Layer 11 of a small transformer language model trained on English Wikipedia (15 layers, counted from 0, width 128).
A neuron adds its activation times its output weights to the MLP's output. To switch it off is to set its activation to zero at one token and run the rest of the model.
A neuron's activation on a vector x is SiLU(gate . x) times (in . x), where the dot is the dot product.

Input weights of the MLP neurons that the questions are about. A number n stands for n times 0.0036.
n1 gate: -24 -35 34 -10 -5 23 -95 -38 -14 15 -14 -17 -5 -6 4 8 4 -35 52 28 56 -28 21 22 2 28 22 7 -14 2 4 -2 -8 -2 23 -23 20 -47 0 -51 -26 39 10 2 4 -28 40 3 -37 18 -13 27 -11 -1 -36 -33 26 23 -25 -47 12 2 -11 -6 29 12 40 17 -41 38 30 21 6 -21 -11 -26 -12 20 10 -52 -38 -5 -41 -46 -6 13 16 26 -6 -85 -4 -27 18 -44 -23 -19 3 -2 7 -34 62 -17 16 42 -6 17 20 10 -14 -5 -30 25 -26 34 -6 43 16 -16 -40 7 7 -18 4 7 -47 -25 -18 0
n87 gate: -46 12 -44 20 -37 -10 -7 18 6 -45 1 -56 11 23 -16 -27 30 5 -3 10 -16 38 45 28 54 11 54 -26 -21 13 39 -7 29 11 -21 -17 4 -21 -43 -9 -16 -29 28 17 8 -13 45 5 37 5 31 13 -27 2 -18 0 -5 -21 -13 -22 30 6 -10 -23 -6 23 -2 10 -41 -3 28 9 55 -4 -79 -16 -31 15 6 32 -10 -6 17 15 42 23 -20 -23 5 2 7 54 -45 -38 2 -14 -10 -24 -13 19 5 -41 33 -9 -24 45 -1 5 -23 75 23 -39 10 -24 3 25 -37 5 -14 49 20 -28 -2 -40 -50 11 2 -15
n162 gate: -23 34 51 30 -35 35 -24 -22 -37 -13 -24 3 -42 -18 9 -31 8 15 16 13 -42 15 17 72 20 7 25 17 2 14 -38 -20 -1 19 51 -45 36 8 30 -15 -9 1 -65 1 -25 10 8 -43 -26 -31 17 52 15 45 -5 -33 25 -31 1 -53 -10 57 21 -34 -7 -28 -23 6 2 -7 -19 -51 24 -34 2 -24 -24 28 -4 27 59 -31 -5 -25 -6 -2 22 -32 -39 -17 25 -25 -15 -13 12 -32 36 -19 -43 -13 43 29 35 -9 -12 -1 -65 25 -6 -28 -6 -25 -8 -7 34 -15 29 18 1 4 40 -22 -9 -1 -49 12 -16 19
n215 gate: 10 22 -9 -35 -1 -21 23 76 -10 -24 -5 9 -21 -65 33 -30 25 33 0 55 43 13 63 -64 6 -72 32 20 9 4 -11 53 -23 58 24 42 41 22 1 30 -50 -35 8 -1 -33 45 -8 12 8 12 -36 -11 -30 17 -33 -12 -44 -28 -1 -16 -41 10 -9 18 -3 -20 -50 -40 7 -30 63 33 -28 -55 17 -11 1 -39 10 -16 -13 18 22 -9 10 40 27 9 16 22 -18 6 33 -22 -9 3 -5 -20 -3 38 -22 0 5 27 53 46 15 35 -3 -20 -18 19 24 -36 -22 -22 7 -16 -35 34 0 -41 3 -9 6 40 -20 -7
n299 gate: 7 -52 -23 -16 -41 17 30 26 -48 -19 38 8 14 34 -19 -53 -22 3 13 -2 -29 0 -32 -26 7 1 -3 -53 -42 -12 41 -17 16 -2 -61 -51 -22 -5 29 15 -32 2 -37 -4 1 -6 -7 -21 14 -39 -39 -8 39 -31 -62 -54 36 39 24 -25 0 4 18 -10 41 -33 -7 2 -28 3 -2 18 10 2 -36 -25 -31 14 33 -32 12 39 -26 -2 22 10 6 3 -31 -32 10 51 -44 -9 -52 6 22 -32 -6 34 48 29 -19 7 31 41 -7 -4 11 -48 -56 26 14 -7 7 4 -34 -11 21 -33 -11 -34 32 14 29 44 47 -7
n1 in: 26 -27 -9 43 -12 17 -27 16 -57 -42 12 56 41 -46 6 -5 40 -28 29 1 6 -13 39 -28 40 22 -12 18 2 -20 13 15 -35 25 4 -3 -31 2 -7 2 8 38 11 21 -10 12 9 -53 -36 35 -85 -27 8 9 18 -2 0 -46 3 28 43 -4 28 -23 18 -5 -8 13 -47 -10 50 20 26 60 -30 8 -1 11 -53 2 -5 21 -23 -36 -5 16 -12 15 -40 16 10 43 -54 -10 27 -45 25 -14 -5 8 -20 7 -39 53 17 -29 35 23 -41 37 6 29 19 -27 7 36 17 -16 20 42 -3 16 -13 11 22 -44 -9 -13
n87 in: 13 30 15 -13 36 -9 -42 7 45 45 -7 4 -6 -12 -8 -33 26 -33 3 -27 -41 -14 -46 -14 -45 18 32 33 21 -27 -30 20 -22 -33 68 19 1 -36 -3 2 43 15 2 -11 -6 34 8 -10 -32 -25 -6 -16 15 -6 9 -17 3 2 22 15 0 -14 -21 14 48 -58 34 -15 -41 -30 15 11 -14 18 37 -13 -15 -1 67 -10 2 34 -5 -22 -37 9 -17 -24 -29 8 -39 7 18 3 61 -3 -27 -59 36 -39 -34 1 -44 -31 7 -31 4 -29 25 -19 -11 35 18 30 -3 -1 29 -19 -7 -6 -2 68 9 -16 26 -4 20 25
n162 in: -31 -3 38 -29 17 -27 29 -19 32 -8 7 -22 34 7 60 7 -7 -3 32 -18 45 25 38 -44 23 9 17 -27 13 0 -7 0 16 -33 -23 44 12 21 -31 -29 8 33 64 43 31 -8 20 42 9 31 -18 28 -31 -43 49 5 -71 6 21 21 -12 -14 -25 30 -54 5 3 -15 -49 9 -7 -51 53 -13 -74 9 38 9 -3 -5 -26 15 8 -7 -20 23 28 49 7 -7 7 12 -13 1 3 27 -22 0 40 18 10 -19 3 20 66 16 66 8 32 9 25 4 5 11 -8 8 -14 -57 -21 -47 -34 14 16 -22 41 3 -24 20
n215 in: 29 15 -2 23 -2 16 -49 -16 -9 38 33 48 27 11 -27 -9 5 -2 16 31 -15 26 47 -8 3 13 -22 -37 -30 32 68 6 -15 -20 41 30 27 -20 5 -11 -21 29 -14 -29 6 9 -23 -27 -11 -35 24 -28 9 17 -9 -30 -15 -33 5 -3 -3 9 -10 3 -11 29 -28 10 17 8 13 11 -20 23 23 9 -26 -26 3 -14 -9 -44 21 -32 4 -42 19 29 29 -31 -11 18 27 -36 -12 -3 -32 -5 40 -7 30 47 28 -45 -13 35 15 25 -25 53 54 -5 -26 -14 2 -10 -25 -7 8 65 50 47 -33 -45 20 2 -38 -8
n299 in: -56 10 3 -59 18 -35 -15 -10 29 91 -48 19 -12 1 1 -44 -8 23 46 -18 19 1 -31 -2 9 -18 -16 -17 21 15 -27 -41 -8 -11 2 -15 -18 -10 17 -10 -39 4 -11 1 33 23 -32 -31 -8 8 -10 -47 -29 -15 33 -26 -41 -48 -10 -3 5 -22 -14 -10 26 16 2 -4 21 -23 9 2 -50 17 -64 -22 -52 -27 -31 -29 22 -10 4 10 4 -17 10 -2 5 -11 28 18 12 9 -3 -45 17 -8 46 -2 0 69 40 28 22 5 10 1 -30 -8 -12 -29 71 33 -23 5 19 -14 -11 0 1 36 -27 24 36 -2 41 24

Output weights of the MLP neurons that the questions are about. A number n stands for n times 0.0033.
n1: 3 13 -15 27 33 12 29 -17 -4 34 -50 20 21 -16 26 26 22 32 11 24 -27 -27 -21 31 14 -11 -8 18 -22 -15 38 50 0 47 17 66 -36 15 -5 12 19 -13 -33 -13 8 -20 -63 11 4 12 -41 -40 30 6 -13 -6 -44 -25 27 27 42 12 9 39 6 -21 7 0 1 -39 -93 9 10 13 -11 -44 32 7 20 8 -26 16 -19 3 8 -15 -27 28 46 21 -26 -8 29 -8 -1 -30 2 27 -29 -13 -10 23 10 27 15 13 -43 3 19 -45 -37 -43 28 20 1 19 25 -32 -14 -4 65 -26 -3 -9 16 10 -19 -15
n87: -6 18 -17 29 5 17 -2 2 10 23 -42 -19 -12 3 -6 39 2 46 38 16 -29 64 -54 -4 -33 -35 -3 -44 -5 22 9 0 -16 1 43 -6 -12 -41 11 12 -6 -2 -38 27 -11 11 25 -36 5 -9 -3 34 -42 -4 -5 5 46 -58 -2 -1 -25 29 -5 -16 -4 -24 -26 -11 20 18 25 57 7 -16 6 -19 -29 28 65 -5 13 6 11 -21 -49 18 -12 -4 -50 -1 7 -2 0 -35 -40 -17 -19 23 52 -18 -12 -1 11 -4 -36 -25 9 -6 11 -15 -19 -8 29 18 -7 -36 40 -5 -7 18 -19 0 33 -34 -43 35 -15 -27
n162: 21 -25 68 25 41 -7 -31 29 -43 -9 -32 -6 28 -45 32 -12 10 -7 -22 -22 -19 12 16 59 -40 61 7 -6 -12 -29 12 -32 14 24 -27 27 68 6 23 21 28 5 -30 24 -7 -44 12 18 27 -1 20 -10 8 2 -15 -23 3 5 -21 -1 -6 25 63 11 -3 12 13 -5 7 -39 9 -5 50 13 0 4 15 31 60 -44 -14 -14 -2 -10 35 1 53 -14 8 -51 -19 1 -61 -28 -14 -51 -9 24 25 -21 -5 8 -4 -31 -21 16 -9 -24 27 34 39 -2 23 -25 8 39 9 -47 -11 5 36 -15 -18 -43 41 2 26 -16
n215: -21 -1 18 -4 -27 16 -30 37 23 -50 7 -9 48 31 17 19 24 50 -18 44 1 17 -23 14 35 -1 -6 -37 -4 -41 -41 13 -37 -8 8 0 -18 15 9 20 -23 -29 30 13 21 4 4 -7 17 15 -31 -1 10 -61 -29 -19 23 23 7 16 -11 -41 2 -24 50 19 -1 -26 -20 28 -23 3 16 -1 9 -13 -23 10 -76 -28 10 -9 37 83 -28 9 -15 -3 -20 -22 2 35 -2 58 46 -5 53 25 -12 -1 -43 0 -14 -20 -21 -24 12 -34 -3 -16 12 24 16 18 -7 -21 -17 22 56 -23 -33 -15 3 -35 -9 0 34 -23
n299: -18 22 -11 47 20 46 -18 -9 14 -15 30 -5 -9 58 -40 27 -2 -34 -4 50 -2 -25 13 -13 30 -15 -25 -2 15 20 -17 8 -28 -3 27 -45 68 18 22 22 17 10 8 8 -5 -31 42 -31 -8 -20 -50 -34 -78 -37 -6 20 -61 6 32 46 -26 4 43 -32 -4 38 -22 -13 12 -32 -8 11 27 -27 -30 -3 4 31 31 19 32 19 -17 -27 -18 -11 33 -11 -12 -23 -13 -29 -12 19 14 11 4 10 -43 19 -46 30 -3 -24 -24 -5 -3 -6 29 26 -9 -16 -50 -6 17 28 18 -17 -30 -12 8 31 44 -13 27 -22 59 -28

Each question names a token from some text and the token that comes next. It shows the vector x that enters the MLP there. A number n stands for n times 0.061.

Then comes g, the gradient of the next token's log-probability with respect to the MLP's output, scaled to length 1. A neuron's effect is roughly proportional to its activation times (output weights . g). A number n stands for n times 0.0036.

" de", then "bu"
x: -27 -6 -2 -7 33 34 8 -10 -14 15 5 -5 -26 29 0 -6 2 -29 12 32 -6 1 3 7 47 -20 5 9 4 23 -6 -13 5 -5 -2 -31 1 -15 1 2 -12 -7 -8 -12 -14 17 -22 -14 7 20 2 18 -14 -1 -34 7 19 13 -4 18 -4 2 -10 -26 -15 -21 -39 22 -10 -37 13 5 -7 -13 34 18 15 -20 -5 30 -4 -18 -8 42 11 27 5 12 4 9 -15 -8 12 13 -3 -16 46 2 -35 12 14 -10 7 4 -24 -24 1 25 -40 -19 -37 24 8 -15 2 2 8 15 13 8 -6 7 10 42 -6 -28 -8 -3
g: 47 -15 11 11 4 -21 9 30 36 31 47 17 28 -7 6 -27 18 -5 -4 33 -37 -4 29 -44 -9 -37 -17 15 3 -6 -26 14 -3 -6 -6 5 24 -27 -23 -21 -25 -32 -27 36 31 29 59 7 19 -14 -3 -4 1 28 -31 8 1 2 24 -46 -19 24 -12 -5 6 -12 3 2 12 -9 -12 -1 -8 41 -9 3 -30 -6 -27 -30 -25 -19 2 10 -8 29 36 30 -63 13 12 27 -2 -34 -43 57 -44 -32 -18 62 12 62 -5 22 -10 28 28 -10 28 -26 -23 -11 -23 -14 -25 10 -34 1 -11 -27 6 -19 -8 -7 -17 -4 0 15
Switching off which neuron hurts the next token most? n162

"26", then "==="
x: -8 5 -13 -25 0 -23 -33 -4 21 3 23 14 -6 0 -1 31 -2 21 -11 27 -2 -5 -36 -7 4 11 -21 25 21 -13 10 27 -29 -13 -5 -9 -3 -1 19 -10 0 15 15 -14 -2 -4 -30 4 -33 -2 14 -13 2 21 9 2 29 9 -14 -25 -20 -1 14 -23 1 -10 -1 -32 -22 52 14 34 6 -18 28 -3 19 1 -25 0 -17 2 -12 14 -3 -10 17 0 -4 6 -14 -9 49 -18 -15 41 3 17 -6 3 -5 -2 13 -23 8 -9 -4 39 3 -11 27 -12 8 -33 -29 -19 -16 17 38 -10 -1 7 -25 -8 15 4 -6 -26
g: 30 6 -34 10 37 -1 -23 1 -23 -3 -23 -51 30 30 2 14 38 -27 24 11 -43 13 -46 30 27 -40 -17 -7 -47 27 -62 -5 9 43 -22 -17 19 33 13 -47 1 0 22 7 20 -40 2 -10 6 -22 8 -18 -9 -6 12 0 21 5 16 -48 -11 -41 1 9 5 -5 1 -9 -20 -11 -17 4 33 16 -10 1 7 -3 -25 34 92 15 -12 6 2 1 4 22 12 25 4 32 26 -28 0 -7 -29 13 -6 -1 -62 -1 -41 22 -16 -35 -27 -7 -15 26 -13 -37 5 -21 25 -25 12 5 16 6 21 33 18 37 -12 11 19 -2
Switching off which neuron hurts the next token most? n215

" a", then "cc"
x: 15 9 -16 26 -4 27 -15 0 -3 19 -22 18 -15 -6 -36 2 -9 -21 25 77 -6 -20 -4 11 -42 -10 0 -3 -13 20 6 -7 14 -3 1 -3 -4 -9 -12 -5 6 29 9 -16 -11 20 7 -5 -20 29 10 -23 20 17 -25 -6 2 -5 -9 -4 27 -14 -13 10 -3 -21 24 -21 22 -10 -10 22 -3 -19 -2 2 -2 -7 -28 18 -2 -9 -2 7 31 12 22 18 11 -4 -25 -16 5 22 -13 -7 15 8 -34 14 -10 -11 -3 2 -26 11 -6 -1 -14 -5 -62 -2 -18 2 -22 25 10 -12 10 9 10 14 -10 -5 -8 12 -7 -3
g: -5 42 1 8 -1 -39 16 -13 -23 20 14 13 -22 -12 -8 -21 13 -19 58 -15 -69 20 23 2 -29 -27 -20 -32 2 17 15 12 8 -33 -17 32 23 0 3 -22 -19 -25 -5 23 -82 -14 27 -27 -56 -16 7 -36 4 -8 2 6 -10 -10 -31 32 -3 16 -22 -5 -14 41 14 31 -26 -23 -7 8 -28 31 -4 -25 16 28 9 -10 14 1 -42 -3 -23 20 -6 25 13 20 -3 9 13 39 -20 18 -17 -14 18 45 -8 -42 22 -7 17 27 17 19 22 -14 -31 -16 9 -15 29 -31 30 -34 55 17 22 43 -47 16 -12 13 8 20
Switching off which neuron hurts the next token most? n162

" sub", then "s"
x: 3 -9 -14 8 -17 -11 -16 34 12 6 11 -24 11 11 -16 -12 9 -10 -28 9 0 21 -11 17 9 8 -11 -2 -3 7 19 -16 15 -9 -5 -25 -29 5 -12 1 10 0 -14 3 -45 15 -27 9 -16 -18 3 -2 7 -22 -18 -17 19 36 15 -13 -13 -18 -29 -9 20 26 -11 6 -32 -10 -8 7 -4 -4 25 -16 8 -13 0 14 -15 10 31 29 2 -8 17 14 20 35 -17 26 -44 34 -3 5 -1 6 -24 -19 -22 -24 28 -6 -20 8 16 21 -9 -13 -37 2 8 -8 -11 13 13 15 22 1 30 -60 -5 -16 11 2 -19 7
g: -9 3 6 18 -17 8 82 -14 4 22 12 7 -2 -9 -13 -13 -2 -14 -65 -5 5 -11 -53 3 19 -46 -22 -56 0 46 17 22 -22 -3 -1 5 6 15 -36 -15 39 36 12 -18 -25 -31 -34 13 20 -3 -5 30 -28 1 22 -1 9 -3 26 56 -3 -40 17 44 23 -15 19 14 14 -13 28 -26 -23 9 -26 -1 -21 23 -12 15 4 2 -49 -3 24 50 5 -16 0 -30 -20 23 7 -8 14 6 8 -21 8 -37 15 -22 18 19 -59 -15 13 31 -19 -9 -16 -15 5 11 5 -42 32 27 13 42 35 30 12 23 -2 1 6 -43
Which neuron, switched off, raises the next token's probability most? n299

"ting", then " an"
x: 9 -33 21 6 0 7 -11 -9 -28 -2 -5 14 -12 8 -36 31 -7 -28 -7 3 -7 -3 11 -14 -16 -20 -17 12 10 38 -14 13 -58 -21 4 -13 8 21 3 30 -8 24 16 16 -5 4 14 49 6 31 -11 -11 -11 -9 5 -7 -22 -13 -8 -8 -59 -2 4 27 2 -20 -10 -20 20 -2 2 11 13 0 -10 -6 10 -22 -5 4 -1 -22 -7 35 18 6 -3 13 -16 15 -45 -24 10 -11 23 8 -13 0 -1 -7 9 5 -15 3 17 -1 29 14 -16 -34 2 -30 19 -8 7 8 -18 14 -3 42 -1 -3 13 -10 20 -19 -9 2
g: -3 -54 2 13 -7 29 25 12 21 5 10 -15 -41 19 -43 -16 -15 -1 -31 -23 7 20 3 5 -1 -16 34 8 5 -8 -1 -12 -8 6 11 -29 22 58 45 7 16 44 14 -41 10 29 11 13 -4 8 -55 -1 7 24 4 15 30 13 14 52 -11 -9 25 -6 -1 1 -15 26 -9 -4 -6 -19 -17 45 -12 -30 25 44 16 -32 -30 57 34 13 -31 -4 6 -25 41 -19 -17 -11 -14 14 4 -22 -8 -33 11 7 -54 25 -41 -26 20 -4 -15 -4 2 -40 -19 27 -46 -1 -34 -59 -18 1 -27 -43 -4 -27 4 -26 -5 -3 38 -21
Switching off which neuron hurts the next token most? n215

"-", then "re"
x: -4 -21 -12 -12 1 12 32 -16 -10 1 7 -12 7 30 -10 11 20 -27 -23 10 1 31 -20 -20 2 -14 -11 -43 1 42 8 11 7 7 -50 -17 -12 -16 -10 10 27 -5 -1 -35 -2 -16 -11 4 -24 3 39 4 3 -15 -2 25 -15 0 -9 -4 -14 10 5 -32 -37 8 0 11 -16 5 -3 11 -6 1 21 12 -8 10 -21 -12 -4 4 6 41 37 15 2 2 -11 -4 -38 -1 -5 -13 10 18 0 -7 1 15 -46 -1 -22 -10 -12 -1 -3 2 -11 -36 -30 -18 5 -5 -5 23 22 8 0 6 -1 -16 -26 32 -1 -51 8 13
g: 50 0 -16 -11 12 -17 -35 33 -14 49 -12 23 -46 -33 41 31 5 -21 3 -18 8 7 -32 -38 -18 2 -10 4 -5 1 44 42 7 -30 3 19 25 3 -2 7 -31 4 19 -38 10 -10 -41 20 1 -15 -24 53 4 3 -15 5 25 23 -43 31 29 -39 18 34 -35 9 30 13 -21 6 -23 17 -25 31 25 21 1 -46 26 -32 -24 -43 17 -12 8 52 4 -7 -17 61 12 -16 -1 41 6 24 -9 -12 -28 0 -6 -35 -15 -24 1 -8 20 29 -44 36 13 -21 -9 10 29 6 -34 -15 2 4 15 -10 -23 -2 -23 2 1 34
Switching off which neuron hurts the next token most? n299

" a", then " month"
x: 8 2 -5 24 -6 29 -8 -7 3 21 -23 31 -11 -8 -38 5 3 -18 19 72 -7 -16 -10 5 -36 -7 -2 4 -19 23 0 -13 16 0 4 -1 -4 -8 -14 -8 4 26 14 -14 -19 24 9 -5 -17 25 6 -20 23 13 -25 -10 -1 -7 -13 -1 28 -5 0 13 -10 -22 24 -16 20 -20 -24 31 -7 -9 -8 2 -7 -14 -30 18 -9 -5 4 3 27 11 15 11 8 -4 -19 -19 3 30 -20 -6 22 9 -37 11 -10 -5 -1 3 -13 9 4 6 -23 -14 -58 5 -28 7 -13 28 11 -11 18 2 9 12 -11 6 -3 4 -3 -6
g: -6 -36 36 -15 8 -23 20 -31 1 -26 -2 -7 -46 -52 -19 0 30 -30 27 -4 -31 -3 -17 30 -9 24 -40 17 -11 15 16 -15 16 -17 23 14 36 -9 1 -41 -40 -11 -49 16 -46 33 -29 37 4 22 -4 -18 14 27 -29 -7 -21 1 -46 -12 -10 -5 -31 -11 1 -13 57 -12 -8 13 -20 -16 26 18 33 -58 13 -20 -15 -17 3 57 -19 -2 11 -33 21 31 25 -2 -8 8 10 1 9 14 6 -17 27 -15 -15 19 34 -42 -50 0 -14 18 60 35 32 12 6 18 10 8 5 -14 -4 -4 -13 -20 7 -35 -25 26 23 35
Which neuron, switched off, raises the next token's probability most? n162

" Total", then " vote"
x: 11 -25 -27 18 -3 -27 -12 -7 29 -8 21 9 10 19 -9 33 -17 -1 6 2 25 -13 6 -25 17 7 -18 10 -9 8 31 -21 -29 -2 -32 -4 12 2 -7 -11 -10 15 -20 2 -30 -22 -3 26 -7 -13 -7 -18 28 14 22 -30 3 9 -7 15 -18 2 -7 34 -20 12 -5 16 -1 -27 30 22 8 -2 -7 17 53 -6 -14 -3 -27 -17 -2 15 19 -14 -9 8 10 14 13 4 -16 27 -24 9 -11 1 -16 26 -8 -13 -12 13 33 -11 -7 22 -14 21 -34 -13 17 -29 -39 17 -31 -6 5 -2 16 -9 33 -15 20 11 21 -1
g: -34 5 52 -50 -17 -22 -1 13 2 4 5 58 5 -1 18 -23 15 4 -3 -29 -31 -11 5 -7 -18 3 47 -6 12 9 28 -19 11 51 -1 4 -20 -28 -54 5 38 30 -6 22 -55 17 56 18 -27 2 17 10 4 -19 5 -5 24 23 1 5 -43 23 -33 30 9 -17 19 -2 16 3 -2 26 6 15 16 -40 -14 16 20 36 -9 -29 13 -19 25 -5 29 -40 -42 19 2 48 -2 -9 -26 -37 6 18 15 38 5 20 -5 -7 -12 12 -7 -37 40 30 17 4 11 -35 -37 45 -59 7 9 -15 4 -31 -13 18 16 10 -3 35
Switching off which neuron hurts the next token most? n299

"le", then "t"
x: -13 6 -27 4 -1 1 -13 -18 12 6 5 5 21 -3 52 -6 -34 -2 22 -13 7 -28 18 -26 22 2 -3 15 29 -26 26 -9 14 4 24 3 -17 -6 4 -15 -7 -8 30 23 12 -2 -1 10 0 7 20 -31 12 2 9 15 0 13 -8 8 -17 -17 -27 -12 21 23 -32 -3 10 30 12 20 -5 23 12 -2 -22 13 0 16 -2 14 15 1 11 23 -12 -6 0 23 -14 11 39 10 -5 1 -30 9 -41 -9 0 -14 -1 26 3 -19 54 14 5 14 -16 -11 19 24 -4 -6 29 3 6 34 -9 -5 -28 3 -5 12 -40 4
g: 21 49 30 -26 -9 16 7 -5 75 17 -1 32 33 -21 -27 43 2 -31 -8 32 49 0 5 15 0 26 12 9 -12 13 57 34 -4 20 -19 44 1 38 11 24 11 -2 -5 -2 -9 -43 -61 12 21 -24 -11 13 19 8 -4 -20 1 7 19 20 30 -8 -5 -46 -22 -13 -26 14 16 12 -13 -44 -24 9 9 28 -10 55 -14 32 -13 -13 11 -4 -11 -25 -17 42 40 -10 -28 19 10 -23 -33 24 -26 6 2 -70 -2 2 -17 -23 1 14 -1 14 9 -24 -21 -8 -17 -4 12 -29 -13 -1 -19 -24 -12 41 16 6 39 -27 -18 -29
Switching off which neuron hurts the next token most? n1

" co", then "a"
x: -3 -1 -22 2 -7 6 2 -28 16 21 14 -29 1 0 -18 10 4 6 -1 -11 4 36 -15 15 -19 8 35 -3 10 14 -1 46 6 -9 50 -34 -2 -23 -11 20 -5 -13 -12 -14 -21 17 -28 -12 -15 -4 15 -7 0 -1 -19 -5 4 -6 13 0 -10 -52 -34 7 28 9 -2 1 -26 -16 -10 50 1 7 23 9 1 -10 9 1 -25 12 5 -2 -6 -4 -7 23 6 11 -28 24 -12 13 2 17 1 -17 -14 14 -4 -5 26 13 -24 5 45 9 -19 5 -44 -10 15 -5 -1 4 7 4 18 2 29 -5 -14 -24 -14 12 28 17
g: -1 -30 -56 37 4 19 2 7 -6 19 15 26 -16 -5 2 -18 -8 -16 -21 -14 14 3 -9 -8 35 -18 12 -13 15 -22 32 26 2 -12 -27 -55 19 16 23 1 -45 -26 -56 45 -13 -1 22 -56 -47 -12 -12 42 -10 -40 -36 33 30 22 29 2 -4 57 -2 -16 24 -12 -31 -11 -1 19 -6 -33 53 15 -21 -28 48 37 -7 -19 5 -4 -1 1 2 9 12 38 -18 10 -21 -10 12 -28 13 -25 25 29 -18 -10 13 23 -17 5 -48 15 46 -46 -8 13 15 14 -1 11 -14 -18 1 21 -19 5 -27 -12 -35 41 -27 -21 -2 23
Switching off which neuron hurts the next token most? n87

" run", then " Li"
x: 4 -4 -27 -13 3 7 12 -3 7 17 -15 6 -23 29 -22 2 -34 6 -50 42 -11 31 -4 -8 6 9 -9 -13 16 19 15 -10 -21 -2 -1 -25 33 -8 -13 8 4 -24 -14 6 -14 4 -1 36 -6 14 -1 1 -17 4 5 8 -27 19 28 -19 -7 -26 -2 -41 -15 13 27 -6 1 5 2 2 16 -3 42 16 -4 -7 4 -17 -22 -24 -11 22 7 5 -25 23 35 35 -3 -17 -7 21 15 3 -17 -9 -28 3 -10 -4 8 15 1 14 20 0 -37 15 3 -23 14 -36 4 11 4 34 -19 5 9 -8 -4 -23 4 20 3 14
g: 21 7 60 17 -26 -56 -16 10 11 -16 19 5 -46 -24 18 8 11 -8 -18 4 -22 -6 -56 3 -15 -30 -1 10 9 16 -26 5 3 -31 4 0 38 7 12 21 -18 31 33 23 -19 -29 36 -7 -31 4 23 -2 31 -6 7 -5 33 -41 -32 -63 -30 -12 -48 -20 33 13 -56 -15 -7 30 47 -16 0 20 -51 -11 22 14 -26 13 -2 22 31 1 -9 55 -10 11 -2 7 -12 -11 -18 -66 10 12 -35 21 4 -11 -13 -25 27 -19 8 9 -5 -24 -8 -13 33 -18 -5 8 -36 -22 -25 -28 12 -23 -26 39 11 -7 -27 -6 -1 -1
Which neuron, switched off, raises the next token's probability most? n87

" Re", then "ti"
x: -13 -2 4 1 20 16 19 -8 6 33 20 -10 1 -2 14 -18 -4 -7 -1 49 -2 4 -3 -5 36 -21 29 1 19 3 6 16 36 6 4 -41 9 -3 -12 24 -37 -6 9 -7 -22 -12 -11 1 13 -1 4 -18 8 -25 -14 -14 -12 4 11 3 -19 -29 5 -3 16 17 -23 -2 -31 -33 -29 13 -15 6 15 -18 25 16 3 9 -13 15 16 39 -5 -2 -14 18 19 0 -4 10 -5 15 4 -6 -10 -2 -31 1 35 3 14 26 4 -4 34 49 -9 23 -24 11 33 -8 -14 0 8 -6 2 -31 32 -14 -1 21 12 -8 16 5
g: 53 -24 28 12 33 -20 27 26 19 -35 0 -18 18 4 30 5 -11 -2 10 22 -16 13 13 -43 -17 -8 25 47 3 6 10 14 -9 -7 12 7 23 35 18 28 5 26 0 19 12 -6 -14 16 42 6 43 7 -12 -23 27 10 -44 -60 -28 1 -22 12 -33 15 -34 18 -20 -2 -21 24 22 -28 -1 34 4 -18 23 19 6 -52 -5 40 -1 -19 14 -18 9 -23 3 -39 11 -23 5 12 -14 -25 23 1 28 -23 -8 -63 -14 -40 34 0 10 15 7 32 30 55 4 -14 -2 -74 0 1 -22 36 -17 42 8 32 3 22 -19 -23
Switching off which neuron hurts the next token most? n215

" |", then " V"
x: 8 0 -36 13 -19 -44 19 -29 -1 -18 2 2 -5 -22 -16 8 -25 -22 24 19 -12 -33 -22 -27 31 5 1 -6 -27 21 23 -23 -32 -17 15 26 -38 33 -7 -19 -8 6 -8 2 2 13 25 -13 -25 -6 6 2 30 3 0 -29 14 26 20 1 12 -6 -3 13 25 -20 0 20 11 29 -2 -4 -34 -14 29 19 21 1 24 -2 -13 14 -10 -4 1 -1 -3 1 14 -9 34 10 6 1 9 15 -17 -14 -4 9 14 -16 -17 11 2 -15 7 28 -3 0 -7 -6 9 11 -51 -23 -16 27 14 -6 8 -21 38 9 -8 10 3 6
g: -40 -30 33 -20 -32 23 14 14 24 22 28 3 -73 -2 32 -37 -18 33 -20 2 -14 51 4 -17 12 15 5 -9 23 16 16 -28 28 -1 2 -24 5 -1 11 -74 12 15 -10 3 -18 22 20 -23 -34 9 17 -24 19 13 2 -20 32 0 -13 9 5 -30 -13 7 25 52 20 -43 20 25 -8 34 -18 -2 10 -1 -27 4 10 6 -36 -1 -5 -52 -26 23 -4 0 -47 -32 -28 16 -6 51 4 -57 53 -8 7 -14 15 0 17 13 14 -5 1 0 -1 -13 -4 25 -14 4 16 -20 -8 -28 8 -10 -51 7 -19 -12 -59 9 22 36
Switching off which neuron hurts the next token most? n299